Layer 4 of a small transformer language model trained on English Wikipedia (13 layers, counted from 0, width 128).
A neuron's activation on a vector x is GELU(weights . x + bias), where the dot is the dot product.

Input weights of the MLP neurons that the questions are about. A number n stands for n times 0.0013.
n24 (bias -0.126): 68 22 -216 -79 156 -63 83 18 140 -148 17 -65 -126 -86 -178 -56 132 -58 -60 88 26 -145 -7 -97 -33 67 31 97 -103 32 109 240 32 -13 177 58 -231 -32 166 -16 -163 0 59 7 -89 6 -71 -99 131 111 -141 -40 179 40 -93 -161 100 36 -260 -17 148 83 125 -362 165 -7 -237 -202 -29 -88 -81 -70 78 13 -57 176 30 13 121 -65 261 -18 -25 30 -62 3 -77 76 103 98 7 -98 55 -21 3 -3 -163 -88 68 75 60 25 54 110 -92 162 -197 -23 -15 80 -55 62 131 61 -38 -60 -31 -71 123 92 -154 -115 -27 179 98 -89 195 25
n61 (bias -0.101): 194 -18 33 281 36 -20 -228 38 -92 -44 -95 -237 -172 31 301 -100 -17 -9 315 -43 -95 -164 -108 0 15 9 -72 -27 9 -69 223 -22 -13 -13 -149 -246 118 283 -166 -56 -227 14 -5 -99 144 -44 120 26 174 -63 116 85 -96 -55 253 25 168 198 -148 9 126 52 322 283 -111 30 -419 0 -302 62 -115 25 -265 -124 32 -66 31 -120 92 -103 -5 63 -288 -42 102 232 -337 -94 279 -121 37 -19 42 157 0 -110 193 -91 -229 112 104 -131 -56 66 200 196 40 121 72 -210 -13 14 192 329 14 -220 -229 -4 84 -45 -165 -195 25 5 -226 72 -271 143
n122 (bias -0.033): 143 92 23 156 -330 101 -82 80 37 -59 -95 12 30 -42 -41 -64 -53 -71 214 165 -73 -115 -143 61 -14 365 -234 -51 77 58 0 206 -25 -58 363 -134 47 -130 -133 -214 -59 -132 13 -69 309 92 83 -83 -57 -120 -201 100 42 -13 150 267 360 254 101 138 -112 146 -74 4 -71 -58 -153 -102 -235 187 -48 -84 155 -211 -356 242 34 172 141 156 54 -301 205 -40 -97 -58 -158 137 -74 55 78 -9 -4 91 59 96 -46 -274 46 0 -199 -201 -146 -99 58 -87 -219 51 85 -21 -34 -163 104 38 -104 99 169 92 -355 70 -92 221 24 238 -62 -90 -120 -70
n125 (bias -0.085): -137 -178 31 62 151 -138 -107 166 160 -154 34 144 9 181 -234 327 -227 -9 0 -186 -25 12 31 74 -56 152 -52 29 173 -12 307 94 288 237 -114 -58 56 83 4 155 -254 -63 -38 -187 -59 -70 87 135 -52 -46 181 -85 -140 -163 -19 -38 188 187 160 132 -327 148 -308 200 35 -118 120 -159 -190 164 90 115 0 -87 -13 -144 -30 -81 91 -62 -97 59 138 -83 67 149 33 -212 -109 253 -9 -68 -40 -4 18 273 -124 -18 79 -122 -57 -36 53 107 111 -16 121 343 -16 107 -34 161 230 -25 -380 118 54 -21 -121 -195 -139 -83 -67 -14 -248 -161 242 -24
n129 (bias -0.035): -3 220 264 85 101 69 -144 -99 -66 -124 151 -92 199 -53 -87 -127 82 121 118 11 198 -141 39 77 117 52 -26 54 -84 -95 -177 -26 106 30 123 97 180 -81 -139 -92 -173 -18 58 -113 -171 0 133 178 -233 27 41 72 56 -204 12 -175 62 7 103 -41 -181 -166 93 -138 -109 -50 32 20 -15 -54 34 19 -129 217 -38 -76 58 -137 -3 32 50 265 20 -117 57 -124 133 31 -33 190 121 -15 93 -251 -243 -28 70 313 23 -31 25 186 -28 -151 17 13 131 -7 -129 73 0 32 -63 -3 -87 -16 -15 53 8 58 -133 63 -107 -164 77 -170 -142 59
n180 (bias -0.062): 7 -66 -215 -47 -130 -88 -83 144 51 148 -284 114 -265 110 36 16 104 -129 4 4 -139 -231 -59 238 -66 -169 81 -26 136 -203 -35 123 36 -188 128 11 -177 139 33 -141 -142 -103 45 -132 143 106 -19 51 -241 79 -22 -83 -51 -149 140 -84 137 79 -39 208 68 84 41 -74 166 -97 -106 104 -328 97 -8 161 179 -27 53 132 -8 204 219 -144 161 -195 90 160 -78 -136 -33 -4 -90 4 -4 100 86 118 147 -12 -136 -12 236 56 -280 28 105 -95 -76 -117 41 285 -82 77 71 -218 40 161 -67 -68 -40 22 79 142 -4 47 202 -24 12 158 62 116
n192 (bias -0.083): -126 154 35 173 86 -102 123 206 24 131 -142 -74 -226 230 132 53 -107 -13 177 -9 117 -128 -35 85 0 -17 -101 -164 87 -168 34 279 121 -148 51 85 -100 117 109 187 179 -132 -92 67 -158 134 4 145 -339 -112 -62 -267 -161 17 299 -18 -76 -154 -74 213 108 20 -167 -29 -47 -325 -9 -156 84 33 -236 -81 -80 -234 -21 -81 -71 48 -77 -138 -74 139 246 -73 4 -77 141 -116 -222 -29 114 -31 -13 0 198 238 130 -27 -12 149 -198 160 245 -74 -12 165 123 -116 161 -133 268 -83 -165 142 -22 60 172 -89 92 -127 89 -197 -42 253 13 162 -225 216
n225 (bias -0.050): -56 -226 -130 68 190 -211 -9 -265 85 21 114 113 -97 81 -121 -111 209 -141 0 84 0 88 18 85 -63 336 148 -155 0 177 -375 -172 -369 -168 95 51 -240 118 55 290 133 -379 223 79 -13 145 112 -30 -196 -126 17 -63 -55 -182 -123 -29 79 175 29 216 88 34 118 95 -112 420 192 -147 -220 -17 -361 -90 -65 36 13 213 175 150 4 68 -233 -52 171 -53 -147 -77 234 -35 -88 -122 -44 -89 -269 -100 23 116 -136 -154 26 -130 176 131 45 -9 119 38 43 -144 -78 123 -43 88 149 196 199 147 -111 103 0 -55 201 5 -57 37 22 122 27 -113
n255 (bias -0.122): -33 90 -76 17 8 0 58 24 -208 -128 -169 -19 355 123 111 222 44 52 158 108 46 60 -184 -146 9 64 -241 220 16 -40 126 93 412 4 165 29 -313 196 155 -177 93 -160 328 -173 67 -115 39 49 -137 -113 -251 14 -265 128 156 173 -89 63 -202 89 -236 -118 68 -41 151 -286 44 -37 -113 -4 -28 -153 137 56 -76 12 210 16 -181 57 -44 -449 -44 -8 -58 -56 -16 134 -132 167 -111 -22 -83 39 -71 -21 115 54 -58 200 -200 -79 43 -48 61 134 -157 38 -103 -151 121 -58 139 -156 -35 0 22 -127 28 -49 300 212 19 116 60 151 -87 254
n262 (bias -0.108): 63 49 -19 115 -159 -84 -102 77 -156 -39 18 67 -79 149 186 329 -154 -122 73 38 21 -86 -7 44 102 -143 91 18 61 62 295 103 -10 62 -66 -122 -55 93 -107 -45 -49 -200 -207 68 -7 7 91 -252 -40 263 -67 91 -208 -51 -52 12 220 -54 -91 108 -68 -132 -89 123 0 -12 63 32 -92 -117 16 -236 -97 80 7 -10 21 -41 110 -22 4 23 75 -7 187 -218 -35 -128 54 163 -131 153 231 -69 -106 55 -24 23 46 210 135 -141 48 0 -48 111 -211 57 74 52 -152 252 42 94 15 68 30 -409 16 -64 11 -195 20 88 -125 89 -171 113
n298 (bias -0.044): -203 -174 206 179 -108 88 112 9 55 151 41 -28 101 18 83 -17 69 94 -6 131 107 -27 29 -67 -45 186 -103 12 42 51 -136 -6 -27 235 -71 52 -86 -126 258 60 168 17 -6 -188 -122 -116 -170 124 -19 -106 -109 21 -15 114 21 -7 212 -63 -9 95 44 0 -14 12 87 63 -121 -6 -25 -109 112 125 121 35 -35 -6 -9 12 -64 62 -13 101 -173 -151 -89 29 0 100 -93 -72 29 -197 52 -112 -66 -122 24 -30 -31 -103 -50 -188 152 62 18 -146 -185 37 -92 -113 34 -20 9 43 228 141 40 126 -193 -110 99 -142 -23 -37 19 -62 -241 -126
n305 (bias -0.017): -44 54 16 100 51 -25 -125 41 -129 -189 -112 56 -82 -43 161 12 -57 12 162 -293 11 -394 19 -163 143 42 -209 48 -74 71 283 -131 25 89 -180 -4 24 96 -83 -107 -4 -133 7 134 -22 80 136 39 110 103 129 29 115 38 -129 16 -79 -130 -101 -7 -201 -144 -140 186 -72 -37 -31 -55 112 228 4 -7 -310 -4 7 4 22 -92 -15 -69 189 -16 71 10 58 -253 29 33 46 40 -105 87 131 89 -126 -27 -119 162 25 55 59 -309 142 257 7 -25 117 163 17 141 -4 -20 119 260 -340 -57 71 25 -49 -77 -113 111 -3 -138 243 37 19 132
n330 (bias -0.024): -73 146 54 -212 35 -75 42 -198 195 104 32 -63 -281 -99 -183 25 102 78 64 206 63 -117 287 60 -216 89 137 35 67 0 -158 -68 -206 -178 231 85 -69 -55 -95 -136 -54 154 -102 -114 43 -161 249 -11 -88 -290 -94 170 4 56 111 -79 99 -209 -22 -67 87 65 64 -159 -4 -31 -251 -39 0 -175 145 84 -156 -36 -147 199 75 143 -101 0 -131 55 53 109 -93 77 -19 94 26 4 0 8 66 105 83 -185 -107 -25 -66 -164 48 -111 223 186 15 130 23 -133 -85 168 -335 -274 111 42 -12 136 250 69 191 -110 28 345 120 59 8 -141 -33 -189
n346 (bias -0.052): 226 -156 83 276 169 -31 99 175 -26 130 149 -42 291 19 83 -219 56 146 -155 -150 246 -273 -114 -131 9 -68 -106 135 63 -90 28 -37 148 -30 105 -114 -128 -186 106 -56 152 58 -43 27 31 46 132 -83 -48 31 16 17 68 59 163 182 150 -20 92 -145 -51 34 -173 -31 -108 78 57 -23 -61 66 -309 -58 127 -108 154 0 -109 19 116 113 85 -118 34 54 -81 44 -99 70 145 -151 170 -21 12 244 -70 132 -87 -175 203 -78 -157 -146 -81 -188 -106 117 -465 152 7 182 15 -226 -102 11 -66 90 -104 145 95 -95 80 85 -126 200 -104 -277 93 -56
n391 (bias 0.017): 200 -53 154 318 -86 -12 127 136 -67 -86 136 -23 88 181 -50 -150 171 197 15 39 -124 115 160 -63 80 224 14 -11 73 -60 102 136 -67 -109 -105 -14 -28 79 127 -140 -173 -177 73 -7 248 11 -71 -70 137 -58 -72 141 -53 4 8 69 18 -37 -21 73 51 -92 -229 158 -34 -65 -91 119 -12 -137 8 -24 -167 26 -129 32 317 174 -131 -200 -141 -31 24 -51 -119 49 149 -146 125 -18 -130 86 -247 -23 -112 93 89 -124 -57 -127 -67 99 68 34 74 180 -222 -291 38 -71 22 127 78 -78 200 -14 -132 -146 -325 -7 97 -23 24 -117 -195 -160 -125 -91
n411 (bias -0.063): 46 -105 18 98 -64 -67 -82 -268 -37 59 -73 12 -130 25 55 -36 115 -254 -52 -96 125 -41 4 228 24 -211 -36 -267 77 -269 -53 449 -37 169 155 -63 -188 37 54 185 257 236 -21 -13 -39 -21 -276 125 -83 103 -73 105 17 -39 121 10 100 181 -194 -177 22 -141 74 -42 -159 -221 -4 238 -269 89 -115 280 -102 92 69 71 -4 94 9 -85 18 -130 127 243 68 173 167 17 -176 77 -96 9 -233 138 -18 175 234 64 72 119 -131 16 120 -144 4 121 -84 227 227 -113 26 -36 -117 -101 -36 -185 68 -172 85 143 219 75 -437 -73 -150 9 -94 95
n441 (bias -0.148): -33 -8 211 -176 -96 -128 -179 24 177 -208 13 -34 94 62 -297 -94 -69 -159 211 27 8 -4 71 100 -89 -204 -4 17 -40 -257 -110 106 -156 110 -180 50 -144 -37 189 -12 237 63 -51 251 -81 -33 -35 -172 199 -68 46 -245 103 26 29 61 -128 47 -335 -34 119 -41 -51 -300 70 -104 124 80 76 29 -5 146 11 -108 176 -12 17 8 96 172 -128 220 0 -16 125 -57 -4 0 -57 -139 -302 326 -217 -16 31 -108 182 -41 162 299 352 -44 75 80 -33 -107 -38 288 -132 58 -34 313 -185 -95 9 114 261 -274 19 -180 91 0 -165 -213 305 -161 -22 -12
n465 (bias -0.123): -43 -121 -187 -67 -222 -77 -187 -79 8 -103 -121 36 -28 -203 -200 89 -150 338 57 73 76 -108 42 94 -146 160 -72 44 -164 236 -203 -73 -74 66 75 -27 -66 -74 51 181 118 -238 205 -40 -93 -51 127 -148 106 44 116 -27 281 -273 95 -143 105 -93 19 -20 -32 -8 178 47 -157 144 -59 72 -113 -48 -81 -75 81 201 195 195 96 207 -86 -338 -25 -74 58 86 210 104 371 153 -34 188 -73 112 55 -37 -21 -152 -184 51 83 24 -25 211 -270 13 132 27 -12 44 -110 109 -92 -47 -4 208 98 123 -141 39 -84 11 -86 158 160 -99 -111 -329 -58 -31

Each question shows a token from some text and the vector x that enters the MLP there. A number n stands for n times 0.011.

"ics": -71 54 -15 53 -17 -14 -84 15 50 34 -10 -16 -4 73 -43 -70 -42 30 69 13 -43 184 100 102 9 68 -5 -27 67 -6 168 -144 -148 -11 -165 280 -213 -14 -123 66 39 12 -4 148 -1 198 -27 -73 -150 16 -22 92 34 49 -266 -74 28 155 52 97 178 -70 67 30 215 -77 137 67 318 110 -54 106 120 61 39 -129 -250 -154 101 -84 -176 -155 -233 -126 46 70 51 53 122 -49 -171 81 159 -165 147 -8 -29 -134 114 -82 -251 52 66 9 32 -17 120 18 -133 -126 -68 24 -48 -36 -53 -47 58 59 -134 28 -47 -10 42 21 23 142 -28 -134
Which neuron fires most, and how strongly? n441, at about 1.1

"id": 35 87 -48 30 -65 208 54 -12 56 200 220 1 110 24 19 -35 5 196 -97 -94 40 15 165 40 -38 14 49 -32 -128 7 189 -31 37 -54 -155 140 -181 -146 -27 26 98 155 -169 -10 16 -59 -60 -62 21 -64 36 74 56 -19 -224 14 -2 246 151 33 68 -14 175 -12 99 -110 64 -58 142 91 -37 -25 94 -57 -26 -10 -277 -108 -67 -26 -129 -180 -69 -169 292 96 -62 114 -95 -103 -39 1 176 -205 80 45 -50 -245 0 1 -198 6 -162 76 177 29 -17 153 -166 -33 49 6 -28 -147 -64 -140 4 143 102 88 -105 -49 16 -90 51 177 64 -70
Which neuron fires most, and how strongly? n346, at about 1

" P": -39 118 -50 37 -77 123 -87 -9 -42 -75 57 2 0 -97 -80 -88 -95 -82 118 27 100 181 271 73 79 108 27 67 34 58 47 -19 -168 77 -36 142 -115 -121 -23 -39 19 59 -179 110 35 173 -159 -26 -104 -130 139 71 165 -143 -227 -63 -28 143 55 23 80 0 144 -94 134 88 19 102 234 -39 6 -81 139 -40 68 -88 -84 -154 -45 -74 -187 -225 -60 -197 132 -121 16 -76 65 -8 -6 47 219 -91 72 -66 90 -261 54 -172 -208 6 -56 78 2 47 -15 13 -277 -34 111 87 5 -52 -55 86 26 91 129 72 -121 146 88 129 -304 141 -104 38
Which two neurons fire most, strongest first? n465, n122

":": -53 59 -20 -25 -39 66 21 108 119 45 46 -74 -12 97 -57 -155 -20 -4 -15 -34 40 96 191 166 -27 9 18 -51 -154 -52 93 54 -68 -83 -174 -97 -79 -71 -90 -26 4 53 -72 170 46 89 -34 207 3 48 48 160 105 64 -183 -20 75 125 186 98 98 -2 138 -41 205 -81 87 29 167 91 70 -59 -71 123 60 -114 -51 -144 -13 -38 -302 -230 -72 30 40 65 -42 162 79 12 -234 151 162 -106 66 -57 132 -215 10 -61 -237 -174 -47 -71 141 141 144 -28 -199 -69 -26 142 -51 -153 -6 -97 37 38 -149 1 -111 -138 16 -61 -42 228 -11 -10
Which neuron lights up most? n391

",": -44 -106 -91 -26 6 138 -51 -133 47 -7 -18 -252 -103 87 -17 -231 63 -168 -19 -35 39 76 183 49 -2 1 12 82 -64 89 108 -55 -65 -56 -165 162 -182 -97 -20 -32 -28 35 -190 29 38 211 -61 88 -26 -39 -1 147 44 -5 -164 -39 -17 84 124 64 110 -9 135 -243 222 47 -38 49 168 34 -52 -90 -21 82 65 -16 -97 -173 102 -22 -91 -153 -73 -55 155 87 17 36 122 -17 -135 157 121 -78 3 -71 99 -151 47 0 -238 -21 -24 62 111 115 123 18 -167 36 60 31 37 -138 -45 37 -15 109 33 126 -139 -3 6 83 92 358 -60 -3
Which neuron lights up most? n24

" W": 60 158 -49 11 47 186 15 -25 -94 -66 -38 -213 -42 -1 56 -123 -61 37 -35 -38 31 76 194 107 35 59 -25 65 1 28 146 -19 -183 12 -188 109 -122 -125 32 53 -15 -37 -107 162 119 209 -23 62 -112 -15 98 161 43 -123 -261 -121 -199 47 70 102 62 -52 41 67 166 35 60 99 220 221 -28 -96 71 -21 96 -105 -140 -169 5 10 -239 -280 -226 -91 -4 -96 3 -33 132 -77 -74 84 188 55 14 5 124 -76 83 -61 -242 -7 -101 25 39 101 165 -50 -53 -31 -2 107 -11 -61 -65 73 93 96 -25 71 -69 90 -3 145 -332 160 -161 -6
Which neuron lights up most? n305

" b": 9 43 -62 -116 54 152 50 77 -95 146 61 -95 -118 92 -172 10 6 -54 -66 5 -52 260 236 43 -89 -8 -54 -13 -89 100 117 -9 4 105 -199 85 -135 -253 43 48 110 57 -235 76 20 14 -128 53 -13 0 -73 112 -30 66 -229 -96 18 232 -73 -71 166 -46 115 -45 63 72 32 57 260 75 -97 -62 85 41 122 39 -120 -47 77 -67 -184 -247 -89 65 -20 -94 48 16 66 -60 -89 11 151 -75 185 -93 115 -207 32 47 -225 47 -129 -20 148 171 4 12 -110 86 154 38 -2 -113 -29 -112 -104 156 6 -8 -129 -61 -6 174 -154 167 14 -18
Which neuron fires most, and how strongly? n24, at about 1.6

"ody": 96 68 98 -173 5 120 6 -29 55 14 35 -155 27 55 -55 -263 16 -6 -13 14 99 57 189 67 20 -1 -62 16 -11 82 90 -165 -31 -54 -215 3 -184 -34 -3 76 192 30 -61 112 171 -11 96 -146 109 57 74 53 20 -74 -265 30 -38 253 -1 -17 -19 -68 9 -91 121 100 7 -34 147 57 -61 52 120 -4 54 -80 -272 -162 -5 -68 -157 -210 -172 -140 207 -21 78 -32 59 -2 -30 118 147 -132 185 74 -47 -244 96 -139 -217 -135 -101 45 36 109 47 52 -37 -214 -26 82 135 -52 7 -74 26 148 -23 28 -3 41 2 132 156 187 -24 -76
Which neuron fires most, and how strongly? n441, at about 1.6

" −": -82 20 -37 -21 -83 93 151 -47 -98 -72 89 -177 48 -77 -44 -266 56 0 44 -22 51 -27 167 65 -68 34 104 82 25 -156 154 -115 87 -100 -207 67 -110 -78 -41 -2 154 22 90 -17 32 174 -73 149 -199 -90 45 126 19 -29 -164 12 140 159 140 113 24 -19 151 -70 16 -91 64 65 170 51 -19 -41 -48 13 -50 48 -141 -92 -97 -116 -202 -167 -144 157 51 39 131 56 -3 -14 13 18 210 -79 91 5 13 -246 125 -116 -213 -103 48 110 162 48 215 -54 -106 -19 -94 50 190 -178 -174 -3 145 79 49 144 -34 -23 -14 97 -212 127 -48 102
Which neuron lights up most? n330

"ct": 69 -92 -28 -84 -64 146 37 -17 42 105 71 -132 -8 -52 30 -92 73 50 80 -110 116 124 160 125 -18 -46 -58 69 -102 48 143 46 15 -12 -131 112 -122 -181 -9 -62 -110 94 -85 159 150 41 -10 -171 113 -60 27 66 140 57 -193 21 28 -83 119 58 122 -75 173 84 11 26 110 43 222 112 -94 75 -83 -57 -90 37 -265 4 19 -81 -153 -208 -252 -150 161 103 60 196 67 -85 45 77 216 -68 190 -100 58 -32 17 -114 -261 -166 -24 -119 61 79 65 57 -11 155 12 153 75 -148 -48 -280 -7 86 2 -11 -67 -87 -113 -24 -122 84 -80 -86
Which two neurons fire most, strongest first? n61, n346

"-": 51 144 -3 -2 -7 -74 -5 77 -22 35 51 -177 -52 74 -11 -150 -48 44 -19 8 81 63 159 14 44 -49 45 -68 -8 -29 -25 -101 -37 -24 -163 -47 -145 -106 7 -135 -51 139 -61 -13 51 79 -47 -16 -171 -123 9 191 115 -34 -82 -54 -47 192 -8 -38 59 -99 76 -142 193 174 89 35 163 56 -51 -3 -46 250 121 56 -108 -52 -34 -122 -24 -199 -12 158 136 -27 69 22 267 -157 -91 97 108 -207 44 -17 -38 -194 132 -241 -243 -24 -83 84 83 109 128 110 -158 -12 75 133 70 -121 -35 -6 -119 57 -28 124 -64 -176 48 76 -50 215 58 -24
Which neuron lights up most? n180